Layer 6 of a small transformer language model trained on English Wikipedia (13 layers, counted from 0, width 64). Numbers have three digits each and are written without spaces.
A neuron's activation on a vector x is SiLU(gate . x) times (in . x), where the dot is the dot product.
The model reads these tokens: "ost" " In" "fl" "u" "ent" "ial" " M" "us" "l" "im" "s" " se" "ven" " times" " from" " " "2" "0" "1" "2" " to" " " "2" "0" "1" "8" ".\n\n" "==" "E" "ducation" "==\n" "Al"

The vector x that enters this layer's MLP at each token. A number n stands for (n - 500) times 0.0061.
0 "ost": 786587295441451681472509387490531455280641508554307416432493374380493499558527507471433552600605699456507619401457349462453388467404457550399382581575485641402626453326579487557456485787472540
1 " In": 602320341188251587553722506420526556516427378495608631384526482463505400444384342293443488371583646441634476497315394298437484382595311437439562499511569485672483592478580412617487468682389489
2 "fl": 546514400444581589459281537395655466445539559453571412558546532585621379601475236390641516757567441575413432487194448367682470526602499506412633438412500433367520741552429554489415552620537527
3 "u": 582468444338546487510428410496556371481512444540572353450533613714547468416583579573568487514551679471632679629578363423608569650424436634386582537643575512607312625690479449359458276775483655
4 "ent": 503455314334531527560462376506466522309653577580383398517475455593485513603638477384623520609511731492484588678475495281668554497488381394521438670599487440529671490388548387590417524784289445
5 "ial": 857477217306414541530471393487457628494501440609514427503594531422501510454552421409446645471603657369474552509473589293635515457410440517459476555594541527442609600477519538545450505774321637
6 " M": 461653251392581586508468490452498408513469585364537495335635528578571496376450252403448447349569505516564544510476406510520607496631537780265519526536567659524592546633617493658382460682595574
7 "us": 645299426193462518461506355540509455325648460573654449428535373426562408520396411601757554324578634461493520509488447437650486531508584385448518298576402444555422525515598516439478482780544636
8 "l": 589625396292453493460466395426533513571590351571605522358441607415559340653349353706631483511659588641565562584426446548436579525682553696416550475359401399371542533520557555489479456708389697
9 "im": 714302573402469551545660334513446412372583526527435454357615502579490332600547468692401475547650672520586541696450447423556585579521542608542588602770462574534599620562524446601491404755448648
10 "s": 613544400390488581495403389581573512392651451527519585376471384585502509480637409468514426525592662624478615399405546506618423515426380485443526454628512564432624605471570552562582524874475649
11 " se": 403552261341587600704489562446561475456713470618573243524512310845573540328586297486426436653461516566502570694549388386396522512430483571610512488583530561458647630435538556464386334460441575
12 "ven": 744598349398463594641611346464614554480454508598465244517536558398552509499614282523566540755580591456495525510388442524644547346372642626450505591521543324493481592394621481607474450728503557
13 " times": 531507330284443605585560341573509521576546415543725441340513457577437434389568333386512401623538617443439509424370573457535494505352400532559473577481563731516575658206625502663607479692580778
14 " from": 592437153204331479538578386447607467429676476604591703360332600372569606440446439391497481452603562434532513605460402323531471377449484566588529442451534489608468645387588448705442324521429610
15 " ": 577656312284504421475494485374549389571516522375666491353596606535523548437629440425550505448458561464662559570543563444816446416368444414396507559627415404589487634641697543551564608447435700
16 "2": 494548347307593603501588588319663424552476493497630545276455550629457577401759412574491502598583608342507661454608656378733546593584410584386437580512451583641510572420514517637449591420595395
17 "0": 400486356175462443497510537361609440580399447623484531408681606467585544408602391477561612735648661504578613342671387448528614509339684375457423622540430538575616650648487454663674457543613407
18 "1": 560505384219463428392576568422448334556518418631645487496715536372557651583665547594474442753688604737440479450451448622634498519535502592344332658417449457534513640490551465557461443445538272
19 "2": 533470313335561652368484464430451459565529451554581652522504680497540445448448414419506497692730767639534501524575553598675490656418384524433363649589564515678629670589540487527508495492367401
20 " to": 625383211434378443559549410469672386427656453601519575250348467439496465464503542476405444457636579551348521577386479353565508357434513559483388456438549380637732575512535380493404407528361718
21 " ": 608659311352469463491433483377542348559515497381618472323611560519525565489632421403497432475472559501670592579574560452814441462367402373436504617642436380661583592692698533503572563451428685
22 "2": 517526343346562619542556574315623411547466469512598506299417531655489600411796381563446500603568574374492709481617670335721538614583362565395459611507471560646562557411538533617439578429607378
23 "0": 413445345247441485513478478356583396554418410638490510427659601468634560400612354443546582762640696525585629362676429390528606504337666384496414633536436519601636613647491467638662424569614408
24 "1": 555495389225451434397565569428448317563513407630648471495727526360594631582664519577481444779679612742444493475455442605646492518548481604357321653400454460543527624489548458534458440436541289
25 "8": 536490341413603605426433350437401437638476475592567699511611657525622387485445452425481603634687748671574435560636414506661458517406251547420393718506541404575629780678476499551483428533440452
26 ".\n\n": 560333259189579460598589605581372501634622406439588682477436639490590463536484379517508500520410521375565641605572458439719341257550613512487540446455503336535659588502555539678483414523411393
27 "==": 614353324025516438567573676547474606537681453457532668417411505708629487450512477557482594616397470277516535540604465639615402284417544531443568564705465473656742588663528621534527456571378445
28 "E": 571595460295583458517507521433523515418619301408647551390426501709513514452528347479410457600669606480677556367401361270324418400625582572478458499336640505648375659539658528507503577645416590
29 "ducation": 498573313421396540553484472698404541568477496580629441299452690470483445582572326471590466573568624379654382582412476269669443321372400373488502534567552740481449622328584436320509451552499569
30 "==\n": 516467273256529522606508570600461634680543366450625596493456641457531407551440345649458440413443626224580642630531426471753407348473565591460580409373491420563706596473629462620447405482422354
31 "Al": 715524427342381492624675420464544458616409359523531474240572524528633365399518361547515482144572756549587412681500548706453445409695545537527580529516529672471417517607532522618433374664490532

Each question shows the input weights of one neuron of the MLP. A number n stands for (n - 500) times 0.003.

n137 gate: 593597302524538394346358425536489372519440522408401593639636499471497586536416678494554281574614475334476314486594562347415413426360490621500404331482491502515452514378537377586566509475508457
n137 in: 594572465499268407477524535748428594320710368429412484440485544420556549387364398368421564496237601419560606340341463622556360535486408615563516482515312473484503470478611597540566357313677389
Its two highest activations, in order, are on tokens 14 " from", 0 "ost"

n36 gate: 472490519632492517359463383642583639632459524493570366698536474528408513528779382509409537708498398420553668607358399601562404588464391348644616531601590451547343554636458435458632536515388441
n36 in: 428554633472593624614483579508440512387631492282480417432643512633523342408643594510499561524384571552595677575650614517532460521450487279489660749503472533379512459624550597452625601692437405
On which three tokens does it fire most, strongest first? 3 "u", 21 " ", 4 "ent"

n10 gate: 481465472538534474464226476511459619387594527464509664639513621450373482401496496557563551356289639535515376429577395430437371165467460637266538446389500516434484439409332521250619706566633361
n10 in: 358412400534500704423382300428513485446670414500550509365530695422428593665382516419627379305362505453402464622575321675659586508334599584399512398327414543599443364329547631414593497395516423
On which token does it fire most, and how strongly? 30 "==\n", at about 1.7

n75 gate: 398389413510522636460578397411546560603466561399331366623413598566225447327679557616546489536363588475492604418398565535350549404481500676381573693558367485499405555537368524649413537276312483
n75 in: 440492379431498542692547517411438431437515494421516419468417516578474591486455469425616458611519680507365522458762556615450638627539726674424663509386601608434585417471498472494564360264655583
Which token does this neuron like most? 16 "2"

n115 gate: 431420429492529681344522440613425394550534661674556630804521618696550645523656601516579442454413447412454631348477500515581171506613431484363459501480470532365462402494503527554458527438440719
n115 in: 318515424428655546296496413497536562456487674554564552454264314519369740644538773600371700540440541458475605585539410611534540265598589434483393640549621683361488419660577595467523418649448567
On which token does it fire most, and how strongly? 10 "s", at about 1

n131 gate: 459558559511608605498567496512459616551427636508389505548645563555457519453472398449462621560413535549596570473541411386648658395497516456358599577662369408389705467375574372527560398402305577
n131 in: 589503603578463407527596577486494577427619537438547425455552406709569564586566505350470405556599439524344688516568512539600665536437362572618439615383474572666439610505477491364184431520596434
On which three tokens does it fire most, strongest first? 4 "ent", 11 " se", 9 "im"

n45 gate: 358659663650549453590300523468562713445415642661448520394410378495495701710390412542565566475591363619565595534451608486526684549557436330444581423422521598717739659412429396416794352550389431
n45 in: 360440484484720401503595344432372417512547626270346605486587534563550433433519283504393442554344481650314542323356676456522674680465393503534379564266430632609443567543531459670468376607403462
Which token does this neuron like most? 4 "ent"

n0 gate: 482434366493488607336460429514474607658585753481696615549593368548413417487576550285513453437436298521505297534319453472614494639510546559601405476411489599387618391482432487515505444511532350
n0 in: 494577744387518490679430557532723262540472512542455344430304530423262591561460509634442540459430614360574471465591415591375634581318511642411542381393474546581537493363558483622454525579392628
Which token does this neuron like most? 13 " times"

n161 gate: 377578538474406408601232447547534430785727386411443313505307676440495611393531404522565371494524525336549616415422329635390444521560405269622382519330522581552516403545398356593375482433484560
n161 in: 566541539458354530477464562436246456451399532429639364404616659577419436459416377403233466458510426580385600391420614315650600631413613692491539479303455588349685563576478447471432491348587504
Which token does this neuron like most? 30 "==\n"

n148 gate: 522566459548467480335421363715484683591463453444322613415387543592574651588476635583392422406657530454600548477385717265560454464498514349547594477552559503553645486671399404511430432586578553
n148 in: 522552565511652482435565367486422611375532429444540411399580526303485584463416660492619729562584462525580626720271454539547578200579465642393478435460636550577263578387483565480578759394529477
On which token does it fire most, and how strongly? 29 "ducation", at about 2.2

n123 gate: 488480423398696329371576504367535699419394451370555432472338434426365762543508370735444432520488446554571314366458545577618438478430671605506398472459531456487357320485505364549503376452620655
n123 in: 618427526500430376370496367713519369529458497351499601328489568309572561395389400338712677463596607412459523522453405540445569499305373544593542461590659581540489650666370445394449600399313456
On which token does it fire most, and how strongly? 14 " from", at about 1.1

n172 gate: 338473734461517319521649506386508571371357595231415536482658480296479609435367647625543529674402518471540385500562539387594492447390418763490327586292438515470518508280522531478496399475410533
n172 in: 603306583544310400401554454561573488405516524507549560565529434632453300457323512615539442409500591645537425491187365461582444587479563420425470259695402506469580382404536508536527430446530568
Which token does this neuron like most? 22 "2"

n159 gate: 612598496596524429494407666562497451659634682705477633388669458398456510549520327540529515322680582347456426526501511525448433514600671411458348587383371463429467333622560434372473513498619569
n159 in: 607699520608465441470339604665520462560572699595482682432721446330375507545677476482522450379666594412473480495603503545353524434595631424460378448435376521416526350651661562370485505377558558
On which token does it fire most, and how strongly? 31 "Al", at about 1.5

n78 gate: 523576512506508541472375534476398453552589454446362466635429457483560385420525569349521548359462543478371728463498508430553553417353558543641409613685480592499550593606439358508502563462361609
n78 in: 370536512550591363430423485509561364410725475689446554605469658411521492498467473371386487428453532429518616463550628478403562596269611423545571635617453558522540430458472455446521521383368716
Which token does this neuron like most? 21 " "

n5 gate: 607516521539374598507461592559497342665472461748684508487665402604441508645359621510543485357601578334664484556381420525349475620534404386484562414438487578360639305591550325577630315436455496
n5 in: 512412479505467540584489558524561438594535403588633458410390350528436576606333469636441565471540483574570357521417477596530617556574328344795405456423527557428356374640384420359586483318572423
On which token does it fire most, and how strongly? 31 "Al", at about 2.3

n164 gate: 444532562490528434633589477393560622525346566442363544472455430477399345635349389560484564394414452629353429496421368424687461617457687357707412584501624562605363554402293506503587674569579429
n164 in: 497292267527416459565442365620513526439703571436655503542380540476591672472612594616310608340526646434375539463392627583324408400529341604426648464645275428420523480714668558541520481516470503
Which token does this neuron like most? 23 "0"

n37 gate: 536527463632581773520426563593466511542288454612530472513450507505524522493562647446478428568430446471636618692738682494536575448521391534545539405664651638431433520527514564503261200393546565
n37 in: 435452438628565402510495474493468280468673355488379548405473436529611413314606415661566484538451491431376415518454320559464619622387311444497595659572466358748424410475613507417611423440650414
Which token does this neuron like most? 3 "u"

n99 gate: 361561581565568756575566198459487367461394410581424463667496453614475535354452533413405580413480392396482356667716410389542448676668423400398564291597686475574437375381560505534357300219438566
n99 in: 433609543316613326444712395454540497607426527460488370561476501475213394380685403539518548720445651452497642553529587512260198377344630496324484348557493428450292419386495238384395429571419358
On which token does it fire most, and how strongly? 11 " se", at about 2.8

n35 gate: 432524554559520418487763409485498467595544435474398325588550350431472581527406657667607529323348491487609425624481351539560497426586432323378416398302616567588472570566373615421507257466399482
n35 in: 361620646597553630508592415413567421601454422482394411610554555345450578578548416732684591353538407345592567632344518510647571408633354496465421409377620501554558419532398548605513486596636622
Which token does this neuron like most? 31 "Al"

n71 gate: 524352448498498484575557639500671369526490739430473526665423481482417587573433429641610505354556265728677320253460412598484612503478481284329395437376396673739546433512487519610585415658491426
n71 in: 598650596522501524593679584570220484352388520544515489362484364499591385482627530666451699583602613556322588533615477441511272464559598448409369497242517480617566498573374589566364519354447688
Its two highest activations, in order, are on tokens 18 "1", 24 "1"

n41 gate: 509589552525757609567404357522487569363566355643370367453470683481388493584437488406413555422461545387396449431636614332385548613482563298491561554413483429369674341371551482415452600667480472
n41 in: 558498468525672430548351499439520362420475546473332326392254399534629458693638524614405420457590443477583362310599700394491470590533324492420644288558726416531593423374665613382488513631566552
On which three tokens does it fire most, strongest first? 0 "ost", 4 "ent", 10 "s"

n52 gate: 484561649531488478656490313634582533505539406452595279617536424545439565532497588652393686379467412506371488649350625535506463514462317539711424555471463534660391447668617461478650399564520456
n52 in: 505495679519387538554445380479492408436426445384447446495543517690439650525666726643450628491581654448567456536305636480691443550524524332613554489619631462497381432656501536486371542616502362
Which token does this neuron like most? 3 "u"

n57 gate: 361447486525426631491509229390574648601513459371527389413537561452377594350288573426573481527473580522409407426422496538570426382606517582656538559587367406394234499645517463519612632657775375
n57 in: 432528482434526587480502328611619775487575544514439396432488650351371524345281676492606539633512466475585454545536273627483479512442551497454570505656340331390371291482441516485547643644586607
Its two highest activations, in order, are on tokens 12 "ven", 7 "us"

n173 gate: 498502429508422411495608545444369562438604543766539434518582447490478534481385850700426459548537377583408399412459423546365589389455581530443501492365472438474429409537597548514396471683439388
n173 in: 466334497549471382469523646567392317546512463437451392397673411353404629632687533704503541514530542440429589624411532481496479469654512520527555475379327526393360391460550420448508521505682424
Which token does this neuron like most? 18 "1"

n66 gate: 422510419682514389460540464548510524641484531487525517559462595395559404453654569332481490622480604453725495431470546511342522570699613367442486477410474390588400509501755548284405464744504416
n66 in: 350435607538429379522439435457527615378543490559558481634586587372521435295764584487595454617354699543521566456539467627408413416636563491469578470458624477527372423595498434424375549548476695
Its two highest activations, in order, are on tokens 28 "E", 3 "u"

n63 gate: 346485493480577346543615333635596626550462312430451331671386608387584529531526468525510429474414639545466449427570524489470381455438467420525526587533349719295410684392592538506442596434488480
n63 in: 591396569413533568511408619387390398439499583588681532356437431395608641375441340411438731594468526545547622477582642553329590613530552584629471494545482484639472495392660451394315418559580432
On which token does it fire most, and how strongly? 13 " times", at about 1.4

n47 gate: 386572421326622509688486548440604436438552493581497615452400512358445464643665611472335495418346475369528475522525736573251520612543553418457504594458558537510414383470461459289411353476675512
n47 in: 598460458466458358406539567570459380497431546418558645526594491426642581352577318533460541551557366528367505427527196585516417384362443556583277577541457546437520476576434677652699376410529647
On which token does it fire most, and how strongly? 4 "ent", at about 0.79

n191 gate: 416526506487412439619675361602445559601532422664551752635483202593708492613410604598428370627336421461643642238537405541482482544531537492421636334421654370475484524426409428432448587451413563
n191 in: 604634547444542659600535578502663540410525548498470353480492620649479566544385503673676341392742345581548478584382520529473580339459403526585268519265554552640530247584565494630601392376628526
Which token does this neuron like most? 28 "E"

n6 gate: 421539458491436333401570734513457682539723505562530381585526300618454576537419818556572583627549399332440451606497585718463564414500652467523595394665667583475369355397544498413554423515452641
n6 in: 394542363309529490396467621523668733542474322605605623495374556455502531609613593226499581643539421500624430564489506607478476382474575570347563547594382371623491452536439439381470319522382396
Which token does this neuron like most? 27 "=="

n188 gate: 492509487510465592492388248281524629621432486401405433502311590484513412339465526622553710482418566583358435554658564664559426587562548450588653527489415687401478527303623527444557282496716519
n188 in: 366412417272582443503619473762485401460469454541300492464406628587361421520297435440621503555419524330402420528550621620469515530558380459371498428317618483501410512484627448458480442499542611
On which three tokens does it fire most, strongest first? 13 " times", 31 "Al", 8 "l"

n73 gate: 486763553471605530525578701675570401451381564530431545535462446399365582521675578631613422483472287710408431551576473550565534509280615474670567470643647452457411506471317259547678586556231353
n73 in: 590387518566455582615445570377368678455518552686537490496552464538571423622502474386369706655488482381541591405563347613494527821510583451431576636449531515383692488485644517256214309406518592
On which token does it fire most, and how strongly? 15 " ", at about 0.59

n163 gate: 427387665443590496624592533503465640545683470324465503482522482455600602413427613666623639639427601448563566751701573640336466517282459443289658530428664349490430458283451418550578477491396635
n163 in: 553395512525328400434322472461302515481444654436588529466374306483540722256344535629378541538565648441742464433368481410564589579618553454493446344617539360479416552667418512214620493583443396
On which token does it fire most, and how strongly? 3 "u", at about 2.3

n127 gate: 455610526659492643396464386460627539575433534544423660675417443561637509351504384614446454466615462483540560379764393445618495522517549411488402439372585618568640437511631505546304395585588671
n127 in: 339663520413407551453482560431394555446615500525198629560447550416474430321506604485728588531455580324570489627500458474514416472458445648372507548472563425438459524377633515505636570635455657
On which token does it fire most, and how strongly? 0 "ost", at about 2.7

n142 gate: 578540557407563561490575461317464520412495603477666478648443272474314566580464450641637509526513619493609574466518434392567427459417362420583443547453456521347535425563453345592327684515644550
n142 in: 419628548414559600587582522420468623466546570541519424622509306361430614727359539575543447430509448461532485472592570340417571414408453427541549474426528472348514370634485377527527666487728681
Which token does this neuron like most? 7 "us"

n29 gate: 414560345635497715606293377420456729471514531469437544619518377537519690657423543290609609447439536477366326631700621541585616469659377540633614473502523506750669484329546580502646374540589432
n29 in: 332539320630478486517497488426319573671276506340542385451453325379457582529369621586719666629554478614344465601550349646634429648569346546456598510556537436734606450369477528535418615644579424
On which three tokens does it fire most, strongest first? 4 "ent", 25 "8", 19 "2"

n14 gate: 422455677520494529350517433305445363374569577539536487516724485538566699435521433455677504632397489401439419535608498374668358501257559646512679658449654500534470339605492387348388557425558488
n14 in: 510455411517406510584675429551460576442345523400513446548573302459663698516512553505426392555666491640564580593527522521501620679602489562392497513374634451329639482629347544481564543509470459
On which three tokens does it fire most, strongest first? 24 "1", 18 "1", 23 "0"

n105 gate: 537459519653574359453399596701542369501419573354564471511356491524294471563267337611460595624486403396442412357399521656486581458459297670467487529388410444649516623495550326446483737521508359
n105 in: 529480253508635593488536512538552541397360769419315461604564520617308419817639447491513449447495332642514432551499328594506453498392594636582419500385528638779615444688549565436542558277546510
On which token does it fire most, and how strongly? 1 " In", at about 0.75

n166 gate: 241542501564736468505625316572470423437538577815502366489540603408479428448524442478382662403429384482410627504628584351484697504295527510403469381390342577574381683535442499390434640524499499
n166 in: 611496390674339434623427627465432470486534470471534567240685423656501597684436486539406574642452379388643321490444522601502534401618621662472451460404634544464529358474339445377725387596512507
Which token does this neuron like most? 19 "2"

n177 gate: 628626555401620528485457515460298476533558532447028420482499519577586438404558411590448532452453463447679468440612692470541333615644504314377535423387626656471609436427380534400383238486650629
n177 in: 527439622546508588649222347469617531516426511563366445497479470731601462412677562608393320554442625492532410436556698490579335609534628549376441460574481615748738465481408506494484493498637723
On which three tokens does it fire most, strongest first? 22 "2", 11 " se", 3 "u"

n17 gate: 516550496590407537610283674459563438671544529484500301509512395313507729519595516668522411645444504680722540495687331608303574543361484416520372588413519535492420301531592575425582572473360552
n17 in: 498522566518537461451390486280459632591525693582589383592458315265518705448748468387498397642382549478581633623435423519493445459537482410503419606346508514470370431394514496347424409433526550
Which token does this neuron like most? 24 "1"